Layer 12 of a small transformer language model trained on English Wikipedia (16 layers, counted from 0, width 128).
A neuron's activation on a vector x is GELU(weights . x + bias), where the dot is the dot product.

Input weights of the MLP neurons that the questions are about. A number n stands for n times 0.0057.
n27 (bias -0.078): 22 -58 40 -21 -69 21 -26 -15 -5 -25 -4 28 6 14 -10 21 -27 23 -12 -23 9 69 -21 -33 -48 -12 -7 32 -1 -40 -4 5 -28 2 -10 -2 16 -25 29 -1 16 -10 26 16 -6 37 -38 -30 -33 8 13 -1 -5 1 60 -5 -10 -39 40 12 -17 -73 -26 15 6 -5 -18 17 24 -27 1 24 -9 -37 20 12 -38 26 -27 3 -16 15 -18 -12 25 1 13 37 7 -7 13 13 23 -28 21 -17 -7 -7 33 30 13 10 -23 22 48 -2 10 15 21 13 22 -40 -10 -2 36 -4 -11 -44 2 21 12 -27 46 20 -16 -23 -21 16
n46 (bias -0.148): -33 -17 45 58 11 4 11 44 27 8 -13 -12 -20 70 -33 -9 -35 26 -29 -6 24 37 15 2 -14 -2 -1 18 1 -34 8 13 2 -22 -1 -8 9 36 21 23 -9 -5 -5 -14 -43 4 -29 -15 14 35 -22 19 39 -29 29 66 32 -38 1 7 -11 -54 8 22 -34 6 1 -20 16 4 30 -5 5 -9 -2 24 -19 -8 -34 14 -5 -7 -37 -27 19 13 -24 6 -9 -5 -32 -23 -32 8 -28 16 -3 -2 37 43 -59 2 6 28 26 10 36 -24 -38 24 -5 -4 0 -44 -15 11 -3 -26 10 -21 -83 -51 -27 34 -24 -37 15 1
n78 (bias -0.135): 11 17 40 -42 -15 -22 -14 -3 17 -5 -15 -40 19 -7 -12 -19 -42 -8 -9 -65 -23 29 -10 -8 5 62 24 62 33 18 2 10 -28 -27 44 -18 -8 60 -25 -14 36 31 25 71 -68 30 0 8 9 57 -2 -46 -47 3 -22 -9 13 0 -23 31 23 14 -45 25 14 -38 50 17 10 -10 32 -2 -42 -14 -6 -1 1 -6 -50 14 17 -4 15 -8 2 8 -36 -24 -44 -2 12 4 43 -4 -8 14 23 -27 -35 -35 12 10 -44 -10 -17 2 -29 -6 57 5 -11 16 5 17 -3 -20 -33 -72 -18 9 39 -7 8 32 39 25 -27 -2
n98 (bias -0.099): 8 -17 -12 51 26 28 -26 -5 9 -34 7 -17 31 47 25 -2 -39 32 -2 -27 2 14 68 -2 -15 -27 8 21 7 -17 14 12 22 -8 35 -16 -55 -18 28 6 18 -2 -26 -15 -10 -53 -47 -43 -10 -24 12 40 -16 3 -22 52 10 53 -22 -16 16 -30 23 -25 -29 8 50 3 6 16 -48 -35 -6 -9 -4 15 -55 38 6 -15 17 19 37 32 -32 -26 -36 -38 -4 6 -14 0 -5 5 21 -4 -14 -13 11 -30 -28 61 -33 14 55 49 2 10 8 -27 8 15 48 3 -31 12 -23 -37 -28 -11 -28 14 -14 12 -2 25 -64 2
n99 (bias -0.107): 2 9 34 3 -36 35 17 -52 -22 -84 48 52 4 5 13 -9 -16 4 -4 -6 30 22 -13 19 -25 -46 15 24 -24 9 5 -21 16 9 1 3 -5 -30 -11 20 -6 7 65 0 24 -28 -17 0 -37 -21 -44 -31 54 -25 68 -6 -25 7 -20 -70 8 18 -22 2 -1 -15 -17 27 40 -17 -44 -18 27 -10 2 34 -14 -8 7 -37 38 -12 64 47 26 -31 0 52 35 -55 9 24 10 -1 22 5 -12 -6 3 1 -31 -11 18 21 34 -32 4 -26 2 -17 -3 20 -9 -8 -9 9 -29 -13 11 4 43 -31 -32 -21 29 -35 -46 15
n116 (bias -0.106): -78 -15 -70 -6 10 -10 21 -62 -30 -33 20 14 -4 8 73 -2 -27 -2 -38 6 22 -49 0 -7 74 -7 -19 87 -7 -32 27 2 -30 12 7 13 4 -16 -27 15 15 60 -6 13 -23 -54 63 15 -31 -33 -40 -66 5 36 16 17 49 7 14 23 40 29 2 -4 -10 -26 7 -21 34 -39 26 1 -31 10 -14 -27 -53 -30 -62 56 15 0 -60 -16 18 -26 -30 13 2 -1 -15 7 19 64 -7 -41 -42 -8 -4 8 0 35 32 46 -33 13 57 -4 -3 53 -34 -3 53 3 11 -7 -56 -8 16 -9 12 -14 -37 -16 27 -3 34 44
n117 (bias -0.093): 33 20 -18 -16 -10 -39 38 89 -16 -14 38 -43 -8 29 12 20 19 25 -31 -18 16 11 -18 27 -35 -38 -1 27 47 -12 -5 20 -55 -16 18 0 31 -14 -14 49 38 -39 -36 -3 3 -54 6 25 22 1 -52 53 -22 34 0 -56 7 30 10 14 -4 25 -34 38 5 -9 30 26 11 38 -57 -12 -33 -8 -12 -46 13 -23 12 23 7 16 -17 14 7 -24 -1 3 -26 14 -12 -20 2 -2 -18 -41 -11 6 32 -6 -9 22 0 -12 -4 -69 7 -47 -15 21 1 -7 -13 1 -22 20 12 7 13 -27 3 -10 -14 13 -10 -2 -31 8
n119 (bias -0.136): 42 -13 -20 22 -51 20 23 -32 9 -33 32 -1 27 25 22 -17 28 31 17 -9 -9 42 -8 0 -50 32 14 37 -20 -41 -12 -52 23 -15 -22 12 -29 -10 -11 -30 -51 31 12 -4 19 13 -3 2 -40 38 66 23 15 9 -47 -7 -47 -34 -8 -59 9 -1 33 17 -46 27 -35 -66 23 60 5 -7 -23 26 -37 18 26 39 -9 -30 25 -7 -25 -38 12 14 -10 17 3 -3 -16 43 2 24 -14 -21 4 -24 -20 59 23 -5 50 9 -76 19 27 34 21 12 4 9 -42 21 26 -16 -5 1 22 -15 -17 11 -19 -6 46 -17 -29 -12
n157 (bias -0.184): -4 56 -28 14 -9 57 5 -16 18 -44 -19 -15 -25 35 -10 -15 -33 22 -19 25 -10 -2 19 10 6 3 -7 15 37 9 28 23 -58 -22 -62 78 -46 10 -33 4 -31 -31 19 0 6 -42 22 -1 40 -18 45 2 -66 3 -45 67 37 -6 -21 -9 4 -7 15 48 8 -12 -10 28 -8 -12 -3 -9 0 53 4 -21 -48 -27 29 35 31 -31 -26 -52 -43 -2 4 -26 32 8 3 17 -49 8 -11 12 41 -6 -36 6 -50 23 -5 49 1 48 16 -27 27 37 47 17 5 -4 3 40 13 -47 8 -13 1 -2 -29 7 54 -42 21 10
n183 (bias -0.161): -20 -37 -31 11 12 16 19 -39 8 2 -16 -27 25 33 28 -5 -21 27 33 -12 -3 -41 19 -19 -55 9 9 -26 -56 -28 21 8 80 27 2 -17 -23 1 -4 5 9 -13 -53 -20 -13 -27 2 -27 23 -17 6 7 34 40 -3 19 -3 -1 -9 0 29 -33 14 -15 -2 44 13 -3 -8 6 -4 37 2 -57 -43 26 43 -18 -8 45 29 -48 -20 -4 -59 28 44 -8 14 14 34 1 7 -10 11 6 -24 -24 -8 35 -4 16 -40 25 -8 64 -24 -6 -54 2 5 15 -1 -5 -11 19 -68 -24 -20 7 -68 32 -5 -4 34 -1 62 19
n196 (bias -0.185): -30 34 -59 46 -56 29 -19 -5 -15 39 27 23 -22 31 14 -32 -21 -34 -27 -9 37 16 -16 52 -6 31 22 -12 -3 4 -2 -30 -11 19 16 -2 13 -15 -5 -7 15 -2 -21 -1 21 -4 10 31 32 -55 21 49 49 29 -22 38 -25 33 54 -41 27 -20 -7 -48 -11 -15 37 1 16 11 -28 -23 -29 -59 12 26 3 2 14 -7 8 -16 11 -17 45 -15 9 64 36 26 -36 -58 -58 42 -28 -1 -32 -22 21 -10 -24 1 18 5 23 -40 -90 -43 7 15 19 2 -3 2 -74 33 6 5 -9 -93 45 -1 -10 12 25 8 9 8
n205 (bias -0.222): -32 56 -61 20 -10 -2 0 2 -56 -24 3 5 -4 -24 -18 30 8 -7 -7 -9 -11 -3 28 -7 40 11 36 -9 5 23 -49 16 -24 -23 -2 28 -11 -30 4 5 35 22 -17 -36 -33 25 0 54 1 -31 20 26 -45 -7 -31 -16 -15 35 -1 29 -8 13 31 0 8 -1 80 15 -48 -10 9 -24 -17 48 -12 -19 52 -4 23 34 -33 12 1 -38 -8 8 -30 -56 -20 44 28 21 -27 31 0 34 44 -21 42 15 4 -32 -38 -26 53 -12 -5 -16 77 20 -60 20 -25 44 9 -14 -36 -18 29 -22 12 4 3 -6 -9 -22 15 16
n241 (bias -0.185): -16 -6 -24 -14 32 -17 -68 39 -25 -3 -18 -12 34 -21 -11 9 -17 51 15 -41 44 4 41 15 0 16 -43 13 -25 -1 54 -11 14 -62 5 2 -10 22 5 -37 -59 2 -19 -1 66 25 20 39 43 46 9 -35 7 7 4 0 16 -29 2 3 34 -5 -3 -10 18 12 -3 49 -40 -52 -5 33 -34 45 -21 -5 43 28 -49 -36 -3 -45 33 0 -7 21 -1 -30 -22 33 23 35 -28 27 -55 2 -10 -41 4 -16 -14 33 30 -67 -31 33 -12 35 1 31 3 0 -36 23 -24 -3 22 -35 -17 -9 43 -32 -40 46 -19 -3 64 -11
n243 (bias -0.173): 9 14 -2 27 -62 14 10 -2 7 9 15 28 23 -8 24 -12 -24 -31 48 -35 -3 17 6 -12 15 -10 49 32 -10 20 -50 -30 15 39 -4 -22 -14 -51 9 -47 7 42 15 47 -16 3 -10 -7 -12 19 -8 46 47 -2 -18 -3 -17 -10 -23 7 -48 -20 0 6 -16 30 -6 76 -3 13 -12 -23 -27 -31 -1 -11 18 -42 38 -56 -49 10 7 -58 -37 22 2 -2 60 8 2 2 -5 -6 9 -37 -9 13 27 33 -13 26 36 -14 10 -18 -17 31 2 2 -2 -27 -15 23 46 49 -12 26 -2 10 -9 -66 -21 6 -18 -2 7 -2
n325 (bias -0.186): 33 30 -10 20 34 -5 -4 -21 20 -5 -11 13 31 0 27 -14 22 3 -8 -2 9 4 -8 13 -17 -44 41 -18 -20 -25 14 47 -33 9 -32 -5 -10 -32 2 24 -1 44 -32 49 -22 4 -5 -18 -50 12 17 -4 -48 -63 -16 4 -30 -15 -12 -21 13 -63 -6 73 -73 -3 -13 -43 -1 24 -5 6 17 1 35 -29 13 15 49 -41 -41 -16 20 -11 -3 35 31 18 82 10 -27 48 -16 28 48 45 38 4 21 26 -19 -10 14 22 -33 -15 -59 5 -20 43 -74 39 24 16 22 -5 34 33 55 -43 -5 8 -4 -11 -88 -41 23 55
n442 (bias -0.026): -39 -10 -2 -14 -2 -11 17 -43 -32 -11 -25 44 -16 -34 14 15 -20 -34 12 71 14 -49 58 -7 -44 6 31 9 0 13 32 -18 36 -27 24 2 -24 25 -4 5 -5 13 -15 -4 -9 23 -2 40 35 17 6 -10 13 40 7 -24 50 25 -45 -18 6 1 -15 -12 65 6 36 9 -53 -54 -20 -15 26 -14 43 15 -4 -48 5 11 -2 0 -18 -13 10 5 -12 9 55 -23 3 8 -60 11 -6 16 -34 0 27 -33 30 -42 21 9 -28 27 13 1 24 34 -25 31 -6 -53 24 -6 7 4 24 5 7 -13 16 24 18 -39 -36 18
n450 (bias -0.095): 6 22 27 27 13 46 -18 7 32 27 -36 44 81 -33 32 -27 -15 -7 -84 72 0 11 -5 3 -7 -63 -20 29 -14 -17 -19 -33 -13 21 4 12 22 -5 -28 -9 11 -18 16 33 19 -6 22 -70 -19 -59 7 20 -35 -8 16 24 5 5 42 19 80 21 22 -1 6 -17 -18 -12 4 0 19 -53 18 -41 -42 -30 -12 -4 54 61 36 -22 -42 -13 -10 18 -40 -9 6 -52 -40 7 11 53 10 -19 -1 -4 15 -29 -22 -3 -9 21 35 -6 7 1 -22 -24 3 -3 -8 10 11 68 -7 10 -20 43 0 -14 -13 -15 -9 -56 -25 60
n468 (bias -0.094): 5 26 -10 -58 -39 56 -36 3 -29 -27 -26 1 -13 -21 -33 12 32 21 -20 -27 47 -39 -20 38 32 -3 -18 26 2 -19 3 15 -23 -22 -14 12 -5 8 87 61 -32 -50 12 -29 -29 24 31 -19 -47 24 7 -24 -2 40 9 0 -10 36 -45 42 18 26 51 -22 -7 -19 -2 -62 15 14 17 18 -51 14 22 33 -12 -93 -23 67 8 -95 11 -1 -20 -14 29 -50 1 -17 5 -39 3 21 0 31 5 4 16 -3 13 -15 46 3 40 -37 30 -40 -2 -4 17 9 -13 31 19 38 22 -3 -21 13 -9 -46 -19 30 18 16 -30 33

Each question shows a token from some text and the vector x that enters the MLP there. A number n stands for n times 0.067.

"is": -6 -9 -8 22 -3 6 38 1 26 3 -13 -26 11 8 -5 18 17 19 -18 -10 -15 -16 -10 29 -7 -13 -24 -4 -12 7 1 -23 -14 9 -18 -17 -1 26 6 4 24 -27 45 -7 -7 37 -4 10 0 10 34 -10 2 -24 11 10 -9 -13 23 17 -18 17 -15 11 -4 -2 -67 -32 5 1 -11 27 30 10 1 5 33 14 1 -8 2 4 -9 -14 -6 7 -14 -4 12 -5 -6 -22 -21 -26 -24 -24 17 -13 -18 -10 18 -1 -17 2 8 1 1 4 -13 30 59 -2 5 44 17 -11 29 -28 5 -24 -26 -8 29 -3 -15 20 -2 2
Which neuron lights up most? n119

" other": -16 -2 -15 -13 22 -5 42 3 9 -10 5 20 3 -20 -12 16 8 -12 -14 7 -25 28 -21 -14 7 -21 13 36 -10 -4 3 -5 -14 -18 -20 -33 0 4 21 8 16 -15 25 -7 -21 1 14 15 28 2 -17 -14 12 5 8 11 10 -4 31 -17 -17 -2 -24 -37 48 -11 -6 -22 -4 1 3 -33 19 -3 -2 30 30 5 8 -5 -19 23 -8 3 -5 -28 4 -18 12 8 13 7 -32 -29 -22 -7 17 -8 -20 -12 -8 -1 11 2 -19 -3 -6 31 -23 -42 10 1 7 11 -5 -6 -8 21 -9 19 21 10 38 4 27 17 -4 1
Which neuron fires most, and how strongly? n442, at about 1.8

"ul": -17 4 1 -1 -7 3 41 5 5 14 -6 10 -2 -2 -1 -4 -5 -24 26 -20 0 12 -16 7 4 -3 -14 23 -10 10 16 2 21 4 -25 -44 -19 26 6 24 31 -33 49 -16 9 3 3 25 22 -9 9 -15 -20 4 31 -15 16 10 8 -2 12 -24 6 -32 28 -27 -12 -10 -8 -24 -22 -18 30 -28 15 51 6 2 7 -3 -3 9 -21 -6 8 -27 -6 -23 -2 -5 9 10 -1 -54 15 23 32 -6 -18 -17 1 2 25 1 0 -14 -10 0 -9 -19 9 2 1 6 -6 -23 19 12 -19 2 20 -25 22 -31 9 -10 21 -24
Which neuron fires most, and how strongly? n99, at about 2.8

"op": -19 -11 -17 12 -13 -20 2 16 3 16 12 8 -12 -2 3 5 27 12 1 -13 -22 13 -5 13 -7 -15 -12 42 -4 -6 -30 7 3 18 1 -14 -4 -10 19 10 -1 -35 27 17 14 13 -3 0 20 -1 4 -25 5 -4 15 14 -12 -2 6 27 -13 20 -16 -25 24 -41 -29 -29 22 -5 -11 19 22 27 21 31 14 8 19 20 -1 12 -2 -25 6 -7 -18 -25 -8 5 -20 -27 -14 -37 22 -2 16 10 -23 -11 5 -4 9 1 14 -17 -5 -13 0 -7 -3 -30 1 -10 19 -4 10 -20 -26 4 12 -26 26 -12 24 0 5 -1
Which neuron fires most, and how strongly? n468, at about 3.4

" been": -40 -15 2 1 36 2 -3 0 30 10 28 12 -23 -24 -6 20 -10 -11 24 17 -21 6 -20 23 8 4 20 36 5 -14 -2 11 1 -1 -8 -14 4 1 2 11 37 -6 16 -12 38 -19 7 16 -4 1 -5 -7 19 9 3 -7 -13 22 -5 8 -13 -3 -8 -45 6 4 -15 -24 -1 12 -18 -8 -6 -12 10 15 -18 20 23 -19 -3 17 -23 -15 -13 -43 -8 -2 24 10 1 16 -17 -42 -12 3 15 16 5 -36 -2 -14 -2 5 1 -6 7 26 -17 13 3 -23 -5 14 -12 -37 -11 -17 -4 7 -4 -13 38 -26 11 23 13 -7
Which two neurons fire most, strongest first? n442, n116

" Mar": -20 22 14 14 8 -18 13 29 1 -33 27 5 9 21 -5 16 -9 7 -18 1 -20 29 -11 5 -6 -1 -23 25 -18 3 -12 11 21 7 -4 -6 -13 10 20 20 23 -41 -3 7 23 12 -13 -17 -1 -8 24 -24 -4 -17 15 -7 -17 -8 17 0 -53 -10 -12 -4 -8 -16 -43 -10 1 -19 -24 45 1 -11 5 26 27 -11 6 -13 -5 60 -4 9 -8 -4 -3 -12 13 -9 4 -22 -32 -30 18 -10 11 4 1 -7 -7 -11 10 24 -2 -7 -7 29 15 -12 2 -50 11 3 13 -20 48 -7 -3 15 20 -22 31 -22 1 16 -2 -18
Which neuron lights up most? n27

"ound": -5 -18 0 -19 22 3 9 28 -4 20 25 6 -17 6 8 30 26 -16 4 -30 -26 39 -9 39 10 -18 -9 18 -2 3 -3 23 43 -20 -28 -23 4 19 -17 -4 14 2 23 -11 21 31 -8 -18 13 -3 -23 -16 -17 -3 0 -17 17 11 18 25 -22 9 5 -59 20 7 -19 -26 -20 22 -5 10 -2 10 14 20 0 2 0 18 -15 58 -10 -10 -20 14 -2 -31 17 -7 -8 24 -4 -49 -22 1 10 3 -10 4 -4 -1 -1 15 -6 -23 -11 7 -10 -32 -13 -20 -18 17 -14 -17 9 7 1 -6 13 -21 -18 -35 -3 24 12 7
Which neuron lights up most? n117

" ro": -13 -2 3 -11 28 10 16 -5 -12 23 14 0 8 15 -6 18 -21 7 -10 -7 -23 15 -5 -8 -16 -34 -12 32 -11 -8 -6 18 13 20 0 -26 -4 -15 0 -2 7 -4 38 0 -2 3 -10 -19 -6 -21 -11 0 5 8 -8 1 -8 18 12 14 -45 -8 -8 -35 18 -9 -15 -23 -1 18 -10 26 -3 19 -1 19 1 2 35 -9 8 51 -30 -1 -12 9 -11 -41 4 -1 -17 22 -33 -15 -13 12 10 2 -32 -2 6 -28 13 12 7 7 7 9 -23 -5 43 -35 50 12 12 -4 15 -3 -1 15 10 -18 20 -48 8 23 -15 -1
The three highest activations, in order: n98, n27, n450

"ing": -6 9 -8 3 3 -2 27 -25 17 32 7 -31 -9 9 4 -12 0 -2 -10 -18 6 22 -17 28 5 -24 -1 35 -1 9 -33 1 13 12 -14 -22 4 4 1 -20 -21 -8 20 1 29 3 -4 16 13 -8 29 -24 15 -13 13 13 16 -21 35 9 -40 -19 4 -19 -4 -20 -43 -12 28 13 10 17 4 -13 12 6 6 -7 28 -6 -4 37 9 10 0 -1 -5 -32 12 21 -33 -8 -4 -30 -1 0 18 8 -29 0 0 20 -11 2 -12 -15 -15 2 -19 -8 9 -31 -3 -5 6 11 19 -21 8 -34 36 -28 32 5 -2 3 13 0
Which neuron lights up most? n196

"ib": -32 3 -4 5 18 -12 32 11 0 28 15 -14 11 22 17 10 -15 -7 -7 -10 -1 5 -18 14 -6 2 0 7 -31 16 -17 -28 4 7 -7 -31 -3 35 -8 6 17 -35 16 -12 14 1 0 -14 8 -26 17 -27 10 -19 7 5 -14 3 12 14 -2 -21 24 -12 42 -15 10 5 -7 20 -8 -7 22 -19 -7 30 12 -6 33 18 5 -5 -19 5 3 -8 -5 6 10 -3 -2 -36 -10 -31 21 6 25 21 -10 -18 12 -21 -4 13 2 -20 24 29 -10 3 5 0 8 13 23 -8 47 -44 -23 -20 35 -23 6 -50 -39 8 8 -19
Which two neurons fire most, strongest first? n450, n196

"m": 14 -24 -7 10 1 -35 13 2 9 -10 22 -12 1 -9 26 4 5 -2 -9 22 -13 19 -32 14 1 -28 -45 39 -10 8 -18 -5 16 -6 -33 32 -15 24 10 16 7 -11 11 -7 -7 -2 -4 1 13 16 22 -19 -18 0 21 2 -7 -7 25 2 -24 -3 -34 -14 -5 -9 -42 -4 22 16 22 9 22 2 -13 19 4 15 28 5 -2 41 -15 0 -15 14 -4 -4 -20 -2 0 -9 -31 -24 3 14 23 2 -13 -22 -9 -13 -4 3 0 -6 -11 -1 17 -9 23 -19 36 0 17 -9 28 -29 -10 -11 15 -18 10 -30 -1 6 -9 3
Which neuron lights up most? n27